Layer 5 of a small transformer language model trained on English Wikipedia (9 layers, counted from 0, width 96).
A neuron's activation on a vector x is GELU(weights . x + bias), where the dot is the dot product.

Input weights of the MLP neurons that the questions are about. A number n stands for (n - 500) times 0.0007.
n4 (bias -0.070): 596,469,568,553,456,557,569,341,142,450,366,524,446,466,497,482,376,614,483,606,624,433,744,506,632,580,772,378,658,658,643,488,542,438,171,483,409,349,559,178,464,290,675,588,508,827,289,533,635,556,551,392,640,485,445,576,613,695,570,642,626,380,445,617,811,414,555,250,519,277,440,473,645,521,408,593,730,403,347,494,356,596,460,161,348,637,356,704,627,292,690,213,714,524,258,558
n15 (bias -0.057): 453,520,548,332,434,423,464,476,647,585,549,404,595,390,435,545,539,267,492,640,167,447,538,368,373,348,597,289,351,407,617,505,422,257,455,95,508,597,572,754,666,267,470,490,433,471,496,522,414,519,474,514,621,498,517,557,592,625,571,503,386,419,453,501,528,289,681,681,699,558,504,596,479,627,565,397,522,655,401,417,429,292,574,381,354,741,306,633,553,706,366,540,519,683,589,608
n44 (bias -0.040): 542,423,581,389,418,346,495,534,406,582,383,369,387,403,462,624,600,404,409,523,574,585,498,679,209,459,601,423,544,378,618,409,457,546,692,586,344,832,630,342,462,582,669,371,335,478,465,284,500,598,608,592,522,705,407,399,703,399,342,510,442,541,577,663,398,445,280,515,483,588,628,369,343,535,196,582,422,317,537,530,414,549,521,517,409,488,368,811,513,585,511,448,556,532,749,536
n45 (bias -0.056): 719,89,693,404,421,506,457,457,464,536,456,627,406,446,530,376,444,589,822,628,346,293,490,427,319,714,531,448,564,649,442,631,395,533,596,397,389,733,510,674,399,467,262,435,455,575,337,497,321,574,472,383,338,403,239,524,372,700,424,563,716,582,616,613,424,416,498,322,304,212,506,664,379,419,481,473,698,645,420,257,752,421,179,391,517,489,465,604,685,623,817,741,494,696,483,670
n64 (bias -0.047): 279,514,476,397,283,707,639,612,704,578,625,603,323,409,370,461,463,423,680,516,556,708,741,541,468,476,586,498,495,761,429,352,402,244,564,511,494,275,545,440,574,480,435,356,358,295,469,620,488,423,443,646,460,649,707,405,371,596,627,503,600,379,141,628,460,575,306,435,161,492,442,499,331,531,359,406,503,352,332,707,716,377,562,325,272,550,521,650,579,644,403,500,389,570,450,517
n67 (bias -0.079): 416,722,538,543,401,325,316,856,837,476,336,396,247,540,736,577,553,502,359,557,585,654,777,452,545,409,250,734,405,511,480,223,709,668,435,617,577,576,519,557,283,517,584,327,330,352,614,656,559,488,315,415,477,647,304,515,634,397,626,520,480,426,426,577,561,482,386,622,554,840,399,604,543,258,706,470,466,501,679,463,484,202,604,457,524,418,273,357,432,486,512,463,450,403,303,377
n74 (bias -0.014): 718,695,418,659,425,392,563,524,668,759,418,347,436,407,466,453,318,332,576,385,549,404,553,565,649,339,472,201,466,699,453,431,489,573,458,622,378,625,461,500,716,563,461,672,545,674,637,624,303,401,287,396,583,492,548,607,584,689,417,439,323,388,632,618,456,457,618,492,481,342,323,583,330,410,554,526,521,642,420,570,439,539,701,405,596,531,429,290,555,451,372,295,405,508,457,556
n85 (bias -0.072): 415,536,293,337,240,479,462,568,333,558,535,502,228,272,395,332,597,600,623,458,490,890,603,340,548,339,683,423,345,552,501,405,530,657,362,381,421,569,482,700,486,506,543,480,377,394,475,560,563,560,590,535,525,723,525,547,432,170,425,561,480,481,490,332,476,556,533,645,313,550,747,774,310,706,582,450,509,508,470,402,725,426,679,515,534,295,561,689,544,657,515,589,351,709,255,449
n95 (bias -0.036): 613,391,494,504,504,371,703,504,436,436,356,497,486,460,470,910,649,483,664,605,683,505,473,395,327,618,608,412,518,201,452,199,447,456,525,532,512,350,423,550,403,451,814,441,435,449,531,191,540,604,458,233,420,450,490,694,635,369,497,732,664,550,126,603,429,557,962,550,572,556,389,499,332,460,572,495,826,513,478,505,422,364,431,355,437,637,670,526,646,547,435,529,693,616,203,460
n101 (bias -0.054): 376,362,539,499,539,277,431,408,406,553,437,414,661,500,499,436,268,128,653,382,510,441,579,396,532,274,803,636,542,752,446,390,686,171,522,752,654,602,548,305,389,422,451,578,729,290,440,385,665,552,534,382,664,698,478,395,540,635,744,574,254,507,527,465,676,534,675,317,772,437,191,448,534,439,507,790,731,617,592,456,502,268,486,505,539,582,279,698,460,158,400,278,583,582,717,292
n108 (bias -0.030): 434,342,734,675,582,161,648,527,529,564,559,434,497,350,584,367,309,469,580,601,689,707,457,500,519,528,528,490,558,564,481,243,768,262,578,387,631,410,369,411,117,598,520,433,650,581,293,493,285,572,565,439,619,395,711,457,451,489,612,605,506,75,597,434,437,416,483,463,428,250,673,551,666,383,281,685,550,371,446,488,288,352,622,501,504,470,545,310,471,367,528,366,740,626,460,760
n109 (bias -0.034): 472,388,433,473,582,539,674,439,450,662,431,539,327,439,625,680,591,398,510,379,336,600,698,514,404,437,484,404,356,336,568,777,560,699,416,427,308,317,563,154,708,575,649,415,503,331,625,772,402,496,269,325,409,462,470,574,533,501,640,522,450,750,380,475,769,466,709,290,648,308,712,692,364,585,596,524,429,511,709,304,606,523,341,549,561,486,351,712,470,442,500,469,658,520,609,412
n113 (bias -0.040): 472,452,470,287,719,506,572,477,595,333,472,694,336,415,625,358,691,639,583,515,577,542,449,371,694,458,600,464,647,498,179,342,374,460,555,325,337,396,385,240,425,284,443,615,361,502,582,471,672,430,693,602,550,480,412,745,583,645,769,371,667,555,459,702,456,576,644,294,615,466,289,493,611,457,526,514,560,377,526,354,646,806,577,308,455,424,452,544,538,351,580,487,603,488,524,364
n131 (bias -0.029): 670,452,449,481,482,385,599,579,348,659,403,689,393,380,564,652,677,229,741,409,550,314,572,763,523,528,570,392,533,511,466,470,365,490,679,429,261,80,518,679,442,368,508,583,557,638,568,399,523,173,651,610,493,553,680,417,731,553,582,273,334,571,316,365,478,583,518,375,582,481,537,383,455,566,411,667,327,663,591,484,585,419,463,428,483,471,790,709,354,389,538,603,536,340,375,671
n153 (bias -0.065): 379,605,464,672,421,450,423,438,355,517,596,605,438,513,721,501,550,455,488,527,565,683,675,706,574,618,493,694,498,359,647,503,370,533,763,428,658,584,498,338,344,415,238,254,509,271,442,392,482,418,476,684,348,543,480,394,329,553,426,606,507,312,376,863,193,515,342,734,490,619,410,408,497,564,510,571,652,401,393,380,616,319,553,384,456,409,681,449,672,390,576,216,669,352,255,458
n169 (bias -0.062): 497,441,374,581,570,457,445,553,527,508,496,448,489,295,534,491,503,556,192,517,459,443,626,468,343,672,419,537,478,517,461,518,647,658,479,695,351,319,626,522,310,552,396,355,245,513,504,668,701,851,614,418,647,421,437,594,371,458,627,348,339,362,500,434,545,667,489,618,451,381,860,409,409,314,451,599,384,596,447,392,289,536,461,429,616,482,514,763,522,638,486,579,759,360,526,517
n183 (bias -0.043): 311,325,575,599,562,582,840,460,663,609,653,415,376,406,422,548,366,655,406,561,575,623,591,306,412,451,353,404,716,478,486,394,378,484,343,391,201,443,329,463,525,492,539,532,335,458,825,561,430,507,442,599,334,489,663,530,630,618,441,439,508,661,537,619,423,624,462,608,515,479,487,391,367,639,654,872,426,532,455,511,817,499,644,581,459,332,384,269,423,428,528,492,309,336,269,302
n184 (bias -0.049): 584,384,537,534,450,629,374,580,356,482,599,459,680,469,498,729,316,619,581,635,438,304,485,526,495,687,677,528,529,644,447,478,663,232,379,477,506,458,571,652,315,459,395,578,346,590,586,414,529,591,445,477,288,657,581,305,651,350,391,602,460,400,604,600,422,677,448,350,595,770,295,431,489,787,432,815,568,273,548,614,521,874,497,447,255,289,360,293,363,459,576,585,610,543,417,539
n191 (bias -0.062): 261,273,459,514,613,551,750,552,707,676,641,415,551,541,526,639,602,677,444,317,583,645,698,657,669,621,329,280,436,433,420,602,606,458,489,235,418,524,314,364,606,418,587,569,463,570,464,330,525,603,412,360,379,565,363,618,670,493,625,453,401,514,613,349,557,516,431,591,447,704,487,356,524,525,465,501,321,719,362,570,516,231,555,765,672,620,468,278,436,508,495,539,263,411,552,502
n194 (bias -0.040): 382,296,329,711,477,418,542,806,503,519,776,438,532,475,229,755,491,433,479,595,604,524,801,216,507,723,319,562,395,579,472,328,553,554,467,284,294,801,476,290,289,282,632,437,526,663,151,446,339,698,721,404,577,565,383,591,666,386,738,468,633,461,544,499,858,652,498,649,318,586,434,471,151,519,205,401,541,583,555,670,614,382,481,581,629,248,418,400,397,462,548,443,698,342,601,615
n198 (bias -0.047): 497,481,465,293,553,493,732,465,427,547,334,643,601,477,422,386,764,253,600,561,498,513,196,637,554,515,642,578,625,200,689,572,533,461,329,234,449,488,707,506,663,429,393,586,379,497,629,634,458,606,226,362,396,425,507,343,878,439,654,490,845,549,612,407,414,529,532,565,571,494,405,502,451,509,360,579,377,746,668,291,619,473,263,547,455,259,524,495,623,680,734,439,685,421,470,534
n217 (bias -0.013): 484,411,623,481,491,409,466,564,409,602,654,522,711,271,531,636,389,490,496,484,463,482,512,558,393,505,474,336,572,597,454,470,679,530,558,486,482,598,405,278,456,482,657,476,252,667,509,716,493,497,447,494,600,606,369,536,521,595,462,616,628,522,681,475,735,399,489,415,417,278,390,534,649,517,265,345,500,466,623,545,524,397,588,269,630,370,494,410,500,526,509,452,599,625,292,488
n231 (bias -0.064): 432,449,507,345,612,565,564,518,90,830,644,529,511,525,707,701,644,603,439,343,449,245,580,534,329,601,547,387,576,462,580,448,433,474,409,490,568,697,366,784,638,294,227,521,717,356,384,417,411,147,475,481,721,277,445,101,580,601,572,517,294,316,651,617,615,273,451,340,541,562,227,347,650,525,623,610,652,627,389,429,323,890,712,405,582,253,444,591,447,593,576,582,674,505,693,495
n245 (bias -0.061): 525,589,434,620,596,444,603,573,509,592,439,532,303,278,452,541,606,549,414,629,491,481,582,588,301,710,182,269,572,431,261,560,602,372,556,472,617,479,422,471,438,689,851,365,306,235,407,607,436,406,549,483,851,502,487,398,543,580,653,528,465,414,495,667,88,443,672,748,497,438,615,613,552,322,675,552,488,707,445,385,560,481,330,420,383,513,439,345,718,348,318,590,496,445,507,348
n261 (bias -0.075): 240,465,344,848,590,358,432,304,611,466,300,527,489,498,743,485,545,347,444,475,512,628,570,266,148,506,608,386,277,385,406,277,306,197,665,446,595,538,746,540,748,741,632,544,592,414,775,626,286,628,571,471,452,565,548,580,682,299,298,344,578,723,367,457,740,476,347,466,397,441,469,299,661,437,475,382,410,738,423,504,375,506,693,405,446,544,730,591,601,655,414,136,718,567,264,591
n266 (bias -0.041): 380,256,522,450,549,628,639,733,326,373,245,365,840,685,678,722,571,501,356,519,276,413,495,681,495,523,473,506,406,218,539,700,488,683,503,582,217,350,490,379,676,568,482,977,452,451,530,432,103,287,512,518,736,453,496,442,370,674,509,611,670,379,407,799,503,375,239,333,588,407,332,577,516,425,450,267,345,625,265,427,654,447,476,336,870,547,657,483,606,638,373,846,380,578,680,654
n276 (bias -0.076): 576,546,493,741,347,434,669,358,635,742,381,308,542,335,350,582,349,562,664,608,499,479,393,431,516,892,561,547,336,638,486,410,311,394,526,483,555,634,658,457,333,446,509,690,478,253,749,570,374,554,472,188,414,734,556,444,698,413,527,498,493,406,165,299,306,335,523,585,714,687,387,475,377,502,482,562,556,551,630,134,729,409,452,430,260,260,610,624,516,504,590,533,725,762,520,610
n279 (bias -0.054): 376,345,504,513,429,446,511,297,526,615,526,630,446,255,855,509,765,571,391,383,620,396,809,603,688,543,583,357,539,647,405,287,320,418,404,544,652,439,427,483,479,317,682,372,369,623,250,626,672,838,371,294,623,386,652,474,665,188,583,523,107,607,384,523,791,491,797,328,527,536,430,364,618,294,319,657,703,627,752,667,491,529,721,287,231,483,529,397,378,349,434,291,446,462,718,265
n289 (bias -0.042): 338,500,330,642,686,358,630,524,587,504,431,506,505,688,525,500,597,535,623,693,594,423,602,478,404,487,559,506,190,480,428,724,494,587,627,562,508,500,374,668,538,358,496,267,542,530,525,643,517,519,560,425,381,335,786,355,831,398,501,514,745,577,269,440,552,455,420,514,518,284,311,291,548,476,776,651,258,584,694,400,606,352,443,466,492,520,599,354,462,395,520,327,657,325,323,700
n303 (bias -0.028): 546,225,554,467,289,374,747,719,535,543,603,576,420,723,511,595,436,409,493,381,544,452,585,240,428,509,350,411,361,598,542,699,420,667,435,714,391,540,629,722,369,551,431,376,465,439,541,542,410,612,430,535,588,480,348,464,665,474,432,533,578,345,589,594,428,536,444,458,560,587,541,432,397,637,655,569,482,653,492,326,384,835,514,399,375,371,476,490,568,478,382,477,497,661,769,434
n311 (bias -0.024): 560,416,431,257,192,421,382,346,295,643,541,445,385,539,686,630,460,630,401,566,337,427,664,441,514,565,443,432,493,502,478,472,360,635,105,569,661,399,584,523,495,350,494,753,577,698,635,563,444,585,385,362,429,772,485,541,383,351,514,588,804,390,601,563,765,646,440,340,585,374,439,371,328,357,631,448,402,533,380,508,520,791,597,282,326,790,461,714,674,641,601,635,462,731,412,525

Each question shows a token from some text and the vector x that enters the MLP there. A number n stands for (n - 500) times 0.0097.

" secretary": 779,589,511,553,736,632,497,582,506,322,604,531,530,625,534,327,361,673,478,474,628,560,320,426,481,362,582,580,476,589,608,547,669,600,488,383,717,525,357,393,518,632,505,417,464,464,507,481,368,383,377,429,454,350,469,533,520,429,476,466,461,401,607,417,472,369,633,518,563,395,529,646,491,538,461,374,572,465,542,593,535,442,420,530,416,602,625,491,576,418,238,402,434,416,535,533
Which neuron fires most, and how strongly? n108, at about 1.1

" present": 599,754,492,496,678,741,527,514,478,465,526,587,555,563,527,432,360,587,276,403,494,568,258,387,666,441,509,600,391,613,599,474,620,491,511,509,667,552,315,379,521,572,422,558,550,407,458,456,435,503,430,520,565,311,545,514,468,329,455,400,660,540,571,595,419,439,674,585,533,409,561,433,427,382,501,517,462,564,527,614,617,410,485,351,451,485,451,583,546,569,423,551,490,466,523,292
Which neuron fires most, and how strongly? n245, at about 0.32

" |": 739,720,329,418,649,439,574,523,632,459,549,487,438,668,505,445,452,660,426,480,593,479,404,629,534,431,437,775,390,538,566,490,444,540,578,426,522,496,425,372,646,556,383,339,600,560,532,579,517,379,427,566,487,517,489,452,394,402,353,295,560,592,632,591,611,391,632,305,534,456,458,471,504,464,477,329,393,452,553,568,562,435,391,543,465,671,621,503,345,587,373,526,574,492,610,422
Which neuron fires most, and how strongly? n109, at about 0.48

" Like": 716,706,343,476,625,534,473,499,500,364,584,494,438,618,516,283,296,444,467,666,607,476,436,421,656,298,455,830,387,602,689,537,588,446,545,437,501,425,323,396,577,517,530,572,538,434,408,511,605,526,529,529,491,496,542,449,485,426,463,419,512,490,405,523,554,441,415,407,619,599,588,365,356,455,576,501,430,469,556,451,664,607,446,554,519,517,653,370,349,518,440,590,587,589,511,356
Which neuron lights up most? n289

"ial": 758,636,282,473,589,635,510,659,607,381,466,417,603,445,394,483,411,504,444,437,702,442,423,527,510,346,486,843,505,557,633,466,573,596,545,589,535,431,423,541,624,548,562,605,601,558,477,378,356,557,368,613,567,434,563,491,319,468,367,425,600,521,652,532,552,278,367,525,497,525,579,519,466,482,314,475,499,374,423,553,378,527,427,481,487,627,527,550,477,499,376,649,363,475,544,311
The two highest activations, in order: n266, n74

"%": 621,528,402,577,785,682,506,596,650,408,593,607,442,552,405,432,363,444,435,492,657,280,392,495,642,408,502,572,530,609,616,519,582,536,403,551,532,510,332,270,662,467,408,393,451,416,498,350,526,495,486,555,592,471,500,459,330,370,396,428,507,566,593,460,600,483,602,446,680,461,569,557,348,314,478,499,487,394,587,539,437,385,497,501,509,614,560,524,532,705,487,504,633,482,514,430
The three highest activations, in order: n169, n101, n109

" Mississippi": 631,653,464,478,651,493,477,580,393,258,518,413,509,595,354,359,424,516,475,413,747,348,345,658,560,480,562,689,441,614,673,663,479,630,558,581,728,499,395,502,531,541,509,435,476,509,422,391,501,442,267,583,399,442,433,540,447,388,355,498,504,522,589,450,475,441,529,451,789,619,487,517,551,503,370,516,554,463,454,623,420,398,525,563,591,604,545,537,408,546,455,418,341,590,518,445
Which neuron lights up most? n101

" and": 723,675,419,417,632,598,480,378,507,360,450,525,361,633,451,557,532,539,398,466,722,449,342,549,505,307,436,649,508,457,586,392,636,611,500,469,452,529,453,419,632,531,329,492,423,447,457,571,524,385,416,529,624,488,514,501,478,368,538,416,566,614,695,475,483,374,498,279,525,581,582,577,598,456,415,476,338,625,528,652,569,489,389,433,600,550,471,635,511,491,557,377,655,501,617,386
Which neuron lights up most? n198

" |\n": 519,707,472,401,617,621,529,498,557,550,499,496,431,755,480,470,318,576,451,589,690,415,488,504,518,344,545,590,442,572,545,414,512,491,599,523,475,519,352,302,609,352,333,350,564,458,630,448,697,459,373,660,489,404,607,465,410,362,369,505,594,523,654,405,442,437,504,529,574,679,547,511,446,519,529,328,474,546,542,584,484,420,446,418,494,725,476,621,538,529,352,561,482,538,482,316
The three highest activations, in order: n64, n67, n153

"ited": 689,626,396,509,733,602,496,489,500,421,582,557,477,625,450,475,382,547,373,421,513,532,363,485,515,277,421,769,484,704,623,603,581,669,532,640,537,586,452,421,537,504,500,390,583,340,353,465,436,574,361,639,492,382,443,480,541,444,460,374,421,312,498,511,455,345,568,464,439,525,627,503,385,547,628,444,564,373,636,648,615,421,463,584,456,562,567,638,534,497,280,455,497,365,429,509
The two highest activations, in order: n153, n67

" as": 650,688,402,501,647,438,587,457,588,230,483,572,436,655,494,435,416,526,439,577,581,475,356,568,491,428,304,699,432,441,629,585,639,600,520,416,617,523,351,397,607,618,488,493,370,343,544,462,698,370,511,445,561,412,617,531,606,401,526,431,536,546,515,484,389,331,503,399,575,535,633,515,466,440,438,440,587,473,530,518,494,603,477,556,314,608,666,528,538,396,367,481,496,504,552,344
Which neuron lights up most? n245

"1": 777,580,437,440,559,535,669,430,601,434,484,473,561,618,425,512,284,606,384,403,574,500,234,645,523,381,355,457,460,570,622,501,466,456,601,368,484,451,528,600,480,494,512,599,631,440,559,581,619,468,403,556,671,436,543,505,467,395,356,405,549,486,569,284,382,471,495,500,648,742,544,454,472,486,589,503,567,271,506,728,401,331,490,566,513,646,535,378,437,558,494,539,455,322,489,556
The two highest activations, in order: n191, n74

" the": 837,574,379,425,641,467,527,511,505,248,599,500,378,531,555,560,393,490,618,391,534,435,320,610,517,405,232,702,352,624,494,511,478,440,631,429,595,422,502,589,557,377,539,432,543,475,429,513,553,558,426,625,595,387,531,529,478,540,405,353,534,588,482,339,503,444,438,435,520,647,594,485,518,569,403,426,459,387,578,734,517,521,435,601,407,610,621,577,364,528,463,548,482,623,559,481
Which neuron lights up most? n131

".": 701,494,245,353,572,570,503,429,544,506,531,510,499,563,375,557,183,626,378,509,639,311,405,539,516,535,507,680,507,695,521,600,430,538,509,376,515,675,505,468,583,523,497,491,620,390,363,481,429,570,430,576,537,553,534,451,398,407,326,573,654,533,699,416,536,398,569,345,602,602,480,564,403,294,565,404,436,373,617,638,543,465,487,452,472,662,586,481,494,477,553,645,460,387,536,502
Which neuron fires most, and how strongly? n311, at about 1

"0": 811,549,369,437,546,524,467,601,617,347,542,515,609,590,285,442,361,697,467,426,536,473,445,495,516,436,483,610,555,551,605,441,527,449,362,554,601,635,432,423,573,465,476,541,516,437,507,650,441,485,324,529,579,506,511,475,440,292,334,410,570,479,466,499,547,435,672,390,598,699,585,566,431,567,447,515,509,265,725,639,475,478,572,480,497,592,519,458,381,495,506,700,430,291,406,423
The two highest activations, in order: n184, n67

",": 731,597,220,419,650,535,544,581,559,370,479,451,349,611,501,417,293,619,484,557,604,413,399,470,355,464,482,529,552,803,505,491,445,503,717,441,703,521,520,547,578,480,459,538,598,395,475,456,549,559,629,516,581,481,501,425,393,412,319,456,614,643,560,580,407,577,560,375,517,634,498,495,477,408,454,461,384,446,510,713,617,523,504,464,390,571,470,499,576,586,320,404,428,489,427,357
Which neuron lights up most? n64

"3": 753,461,355,422,585,530,647,477,633,369,494,392,458,655,365,446,367,711,391,433,718,436,354,479,590,416,426,635,458,601,574,518,510,580,549,367,561,508,530,409,577,595,411,527,631,588,497,608,485,517,380,576,586,444,546,435,423,430,288,415,533,429,487,345,479,559,474,439,590,703,529,520,445,462,546,547,503,339,520,678,468,400,546,563,493,809,545,453,392,521,392,587,445,298,501,463
The two highest activations, in order: n191, n74

" he": 615,603,457,525,549,509,427,554,594,264,463,567,472,658,442,537,359,502,438,540,631,532,424,672,504,314,391,563,494,479,703,573,596,649,434,333,384,571,441,354,537,515,378,417,567,490,452,410,581,464,643,475,487,382,506,489,364,381,324,506,629,617,478,609,499,519,590,380,614,645,637,523,468,437,626,435,510,429,487,615,459,541,436,565,368,717,435,453,292,463,565,529,412,459,657,551
Which neuron fires most, and how strongly? n44, at about 0.2

" M": 767,555,322,366,650,506,486,522,588,514,528,515,421,499,442,487,444,581,441,524,642,341,283,499,606,456,408,568,378,494,691,564,671,598,648,521,542,523,464,480,508,544,539,471,425,446,511,434,446,521,429,593,652,603,538,433,298,572,336,447,643,604,621,378,614,408,550,416,664,551,459,503,528,447,466,502,506,370,585,533,400,381,586,470,606,646,538,374,223,512,430,488,474,506,529,324
Which neuron lights up most? n217

"8": 723,680,318,448,684,583,534,433,506,445,479,514,457,637,405,480,308,620,317,456,570,469,304,545,453,530,438,572,453,715,527,570,445,544,525,312,532,423,577,485,550,532,517,601,553,540,576,535,557,567,434,645,529,403,527,556,296,456,326,443,535,468,483,458,422,552,564,420,598,559,571,486,423,527,585,629,464,283,491,765,613,452,529,480,391,530,535,519,424,788,354,504,353,497,412,291
Which neuron lights up most? n183

" ": 760,569,431,432,640,536,449,505,502,416,549,534,531,566,434,350,242,606,591,507,525,346,280,516,564,552,473,731,612,563,607,608,530,460,477,454,639,669,368,466,658,496,467,506,595,541,474,584,403,531,443,593,584,626,428,467,425,340,244,295,510,486,426,480,530,363,576,332,564,633,485,583,354,467,511,485,526,409,708,614,470,419,467,388,448,664,482,491,368,532,456,670,454,439,543,484
Which neuron fires most, and how strongly? n184, at about 0.53

" density": 572,647,477,454,699,492,493,549,562,397,574,440,422,578,352,522,497,414,411,561,767,343,363,633,434,387,537,533,407,661,745,409,629,619,559,573,546,505,445,488,546,468,387,556,386,342,534,486,415,424,436,542,472,508,586,460,432,423,404,550,582,498,529,279,582,277,563,461,481,524,633,521,447,402,633,422,454,475,594,675,338,481,444,654,437,569,477,526,573,685,393,452,494,421,559,598
Which neuron lights up most? n289

"6": 717,576,372,447,693,643,475,603,508,454,502,399,570,547,276,382,362,556,379,501,796,438,463,480,534,467,475,635,538,572,656,452,487,459,400,434,514,435,408,303,582,511,476,400,570,519,465,432,591,606,313,491,644,405,594,423,515,403,357,529,415,499,528,462,685,536,622,430,638,654,562,549,405,349,520,528,543,311,674,539,405,551,476,420,446,679,474,588,406,552,610,502,505,461,514,476
The two highest activations, in order: n4, n279

"9": 589,571,394,461,688,632,457,627,638,476,554,468,530,631,341,446,436,441,253,449,642,337,425,548,540,427,488,735,591,543,594,475,433,535,427,643,531,480,481,314,555,488,473,452,559,457,467,523,529,515,356,494,630,432,583,465,493,389,408,416,526,491,573,485,665,547,658,417,695,518,603,521,333,293,535,510,535,234,585,553,509,570,455,438,467,648,454,598,379,664,454,594,436,454,483,412
Which neuron lights up most? n169

")": 735,654,324,521,656,556,608,589,643,586,617,475,462,708,392,409,530,483,435,374,612,365,456,492,419,332,449,823,527,751,579,503,458,747,544,434,510,410,450,460,606,494,385,336,524,379,544,596,513,402,523,616,497,505,525,408,348,315,497,288,571,474,566,511,439,451,663,365,633,513,618,482,457,483,488,415,500,463,425,548,436,492,433,551,483,588,531,472,454,486,392,455,487,467,600,477
Which neuron lights up most? n303

" or": 597,496,453,390,579,707,468,422,481,386,523,557,513,526,539,505,497,470,492,511,747,421,336,553,498,306,396,590,496,581,589,377,556,547,421,564,568,548,357,355,555,494,379,488,430,371,540,535,635,417,429,597,479,457,513,415,363,407,615,450,538,533,632,423,475,383,593,330,590,560,751,679,624,500,370,461,403,628,580,638,493,566,459,262,527,619,437,454,573,606,495,484,512,529,606,422
Which neuron fires most, and how strongly? n113, at about 0.56

" Jul": 741,671,416,369,673,728,423,455,544,536,521,294,458,576,649,347,330,607,443,563,512,333,392,666,561,326,544,591,360,583,587,574,569,504,563,495,649,529,495,434,608,557,499,426,577,400,505,438,415,500,596,497,522,371,411,627,427,476,545,354,438,544,558,420,526,445,631,433,601,476,546,543,448,517,425,521,493,405,615,606,680,409,454,527,489,573,588,325,407,463,361,642,384,471,467,347
Which neuron lights up most? n74

"well": 734,581,339,399,648,517,502,480,720,321,485,526,527,682,456,428,348,463,336,402,570,531,354,683,635,253,487,641,426,619,561,573,489,636,475,640,568,415,312,510,694,492,576,479,564,459,435,290,571,473,403,539,535,342,615,527,473,616,435,372,540,517,629,499,483,492,530,506,572,638,425,469,434,460,445,462,515,574,462,596,475,396,575,486,606,476,464,446,500,478,466,584,333,351,675,440
The two highest activations, in order: n74, n266

":": 775,569,291,544,499,532,641,450,519,482,507,599,430,684,348,510,449,492,485,567,690,336,449,558,598,514,346,815,432,594,619,478,434,503,580,441,661,481,443,452,524,539,508,438,577,350,605,431,580,429,386,462,596,464,595,390,469,526,312,378,579,548,520,353,468,269,479,395,538,631,542,467,506,493,624,328,509,505,545,432,409,546,403,535,397,666,734,413,472,460,421,487,523,482,558,532
The two highest activations, in order: n276, n289

" with": 631,720,467,360,602,655,468,230,375,467,520,438,266,546,483,299,506,457,434,621,405,493,357,510,502,493,511,647,571,501,601,509,508,545,584,497,570,487,330,455,637,516,487,442,469,356,533,608,600,575,414,517,663,453,600,507,671,327,499,390,525,621,631,465,537,343,514,413,501,659,620,433,433,448,480,430,351,403,562,574,602,604,474,647,415,542,547,487,459,604,483,595,545,424,508,355
Which neuron fires most, and how strongly? n198, at about 1.4

" town": 713,598,482,423,650,471,540,560,516,421,515,575,521,626,456,502,353,504,457,469,708,333,296,674,570,293,552,640,476,712,646,608,667,643,445,445,450,538,508,452,472,509,397,523,458,404,427,358,500,402,370,439,473,484,513,544,488,555,380,472,540,507,503,263,446,483,611,499,524,523,516,638,357,365,421,525,439,474,692,639,352,443,426,557,365,662,668,417,446,567,558,551,449,503,530,562
Which neuron fires most, and how strongly? n198, at about 0.65

"h": 667,468,180,439,665,564,364,538,555,482,500,469,580,464,372,447,264,500,531,506,633,408,395,648,398,406,558,688,480,496,716,612,486,593,653,511,400,597,438,548,618,470,504,527,588,511,341,481,600,539,483,520,687,478,551,476,432,509,253,481,439,513,565,469,552,442,506,446,660,577,469,463,411,427,410,611,343,396,563,725,493,461,521,555,584,552,599,426,293,490,482,551,336,412,641,405
Which neuron lights up most? n44

" F": 641,582,365,439,569,534,483,461,590,450,476,476,413,523,574,433,348,511,487,513,609,335,313,508,468,421,535,727,484,546,675,564,607,650,500,606,596,530,593,468,537,502,515,490,643,547,515,421,407,484,450,746,612,490,589,380,353,484,404,277,514,531,520,476,445,540,396,415,582,598,494,648,499,406,396,461,572,490,445,600,515,499,486,502,558,697,488,446,163,466,272,597,360,507,639,397
Which neuron lights up most? n266

" was": 654,475,414,532,722,459,473,430,502,214,471,666,518,714,523,467,415,646,467,562,631,484,316,398,513,445,383,548,558,564,757,507,685,592,509,508,502,515,506,397,643,568,452,412,559,511,443,466,616,545,485,554,550,388,484,456,424,442,454,362,457,518,545,548,563,356,604,349,532,558,526,506,496,498,510,246,559,536,486,507,554,492,419,628,341,678,517,565,489,434,374,411,369,400,429,547
Which neuron fires most, and how strongly? n4, at about 0.36

"7": 739,488,414,353,669,610,580,412,544,482,526,333,469,610,498,411,343,718,309,350,636,525,378,601,669,564,490,554,508,545,679,597,512,577,535,379,520,498,368,450,644,555,439,554,455,374,559,475,461,573,305,513,595,447,567,431,393,502,319,338,496,520,472,513,423,557,689,500,503,574,591,644,529,544,455,461,596,409,623,474,505,480,448,429,579,665,526,467,483,455,521,542,443,302,350,337
Which neuron lights up most? n183

"isation": 705,588,429,426,663,539,540,576,566,360,546,578,530,710,385,554,465,550,494,466,572,419,421,524,451,325,465,627,458,663,542,508,691,746,517,548,549,521,467,480,537,719,399,558,520,411,447,443,384,316,306,510,514,352,514,500,435,569,418,427,553,493,582,406,483,316,632,498,544,481,528,607,390,449,589,445,522,361,469,571,320,417,352,605,446,622,642,472,491,484,299,485,482,485,583,558
Which neuron fires most, and how strongly? n74, at about 0.97

" organ": 789,484,468,457,474,586,482,509,539,471,571,507,577,457,394,554,429,471,460,468,491,510,384,625,402,208,520,646,382,540,766,450,639,606,574,499,526,423,432,536,593,459,395,601,501,513,536,358,504,413,357,499,511,435,510,563,479,546,428,452,683,643,524,427,531,291,575,468,565,425,579,616,420,428,598,635,482,417,568,654,416,385,351,516,440,664,593,509,435,504,176,532,411,531,579,535
Which neuron fires most, and how strongly? n15, at about 0.81

"2": 635,681,253,407,581,535,634,474,571,436,490,405,451,635,474,369,244,658,397,411,461,562,442,371,511,365,467,554,472,678,557,562,549,468,679,317,603,522,517,457,626,682,425,528,540,510,519,589,504,522,432,539,665,471,539,502,388,473,285,349,475,506,472,418,395,592,531,486,549,736,560,471,429,522,502,440,473,388,496,790,652,480,607,550,511,487,490,460,429,658,373,534,422,402,419,362
Which neuron fires most, and how strongly? n85, at about 0.93

" Q": 712,526,337,494,587,521,460,608,497,362,653,470,503,540,340,362,358,540,509,726,606,297,353,589,563,532,565,640,532,610,781,588,501,497,475,539,635,606,456,502,594,504,504,471,512,399,512,477,536,460,344,615,605,545,475,601,357,488,347,384,477,576,577,402,485,450,610,395,461,537,498,489,431,426,472,496,488,444,552,549,525,460,518,507,644,745,448,373,323,516,296,569,395,404,555,303
Which neuron fires most, and how strongly? n74, at about 0.51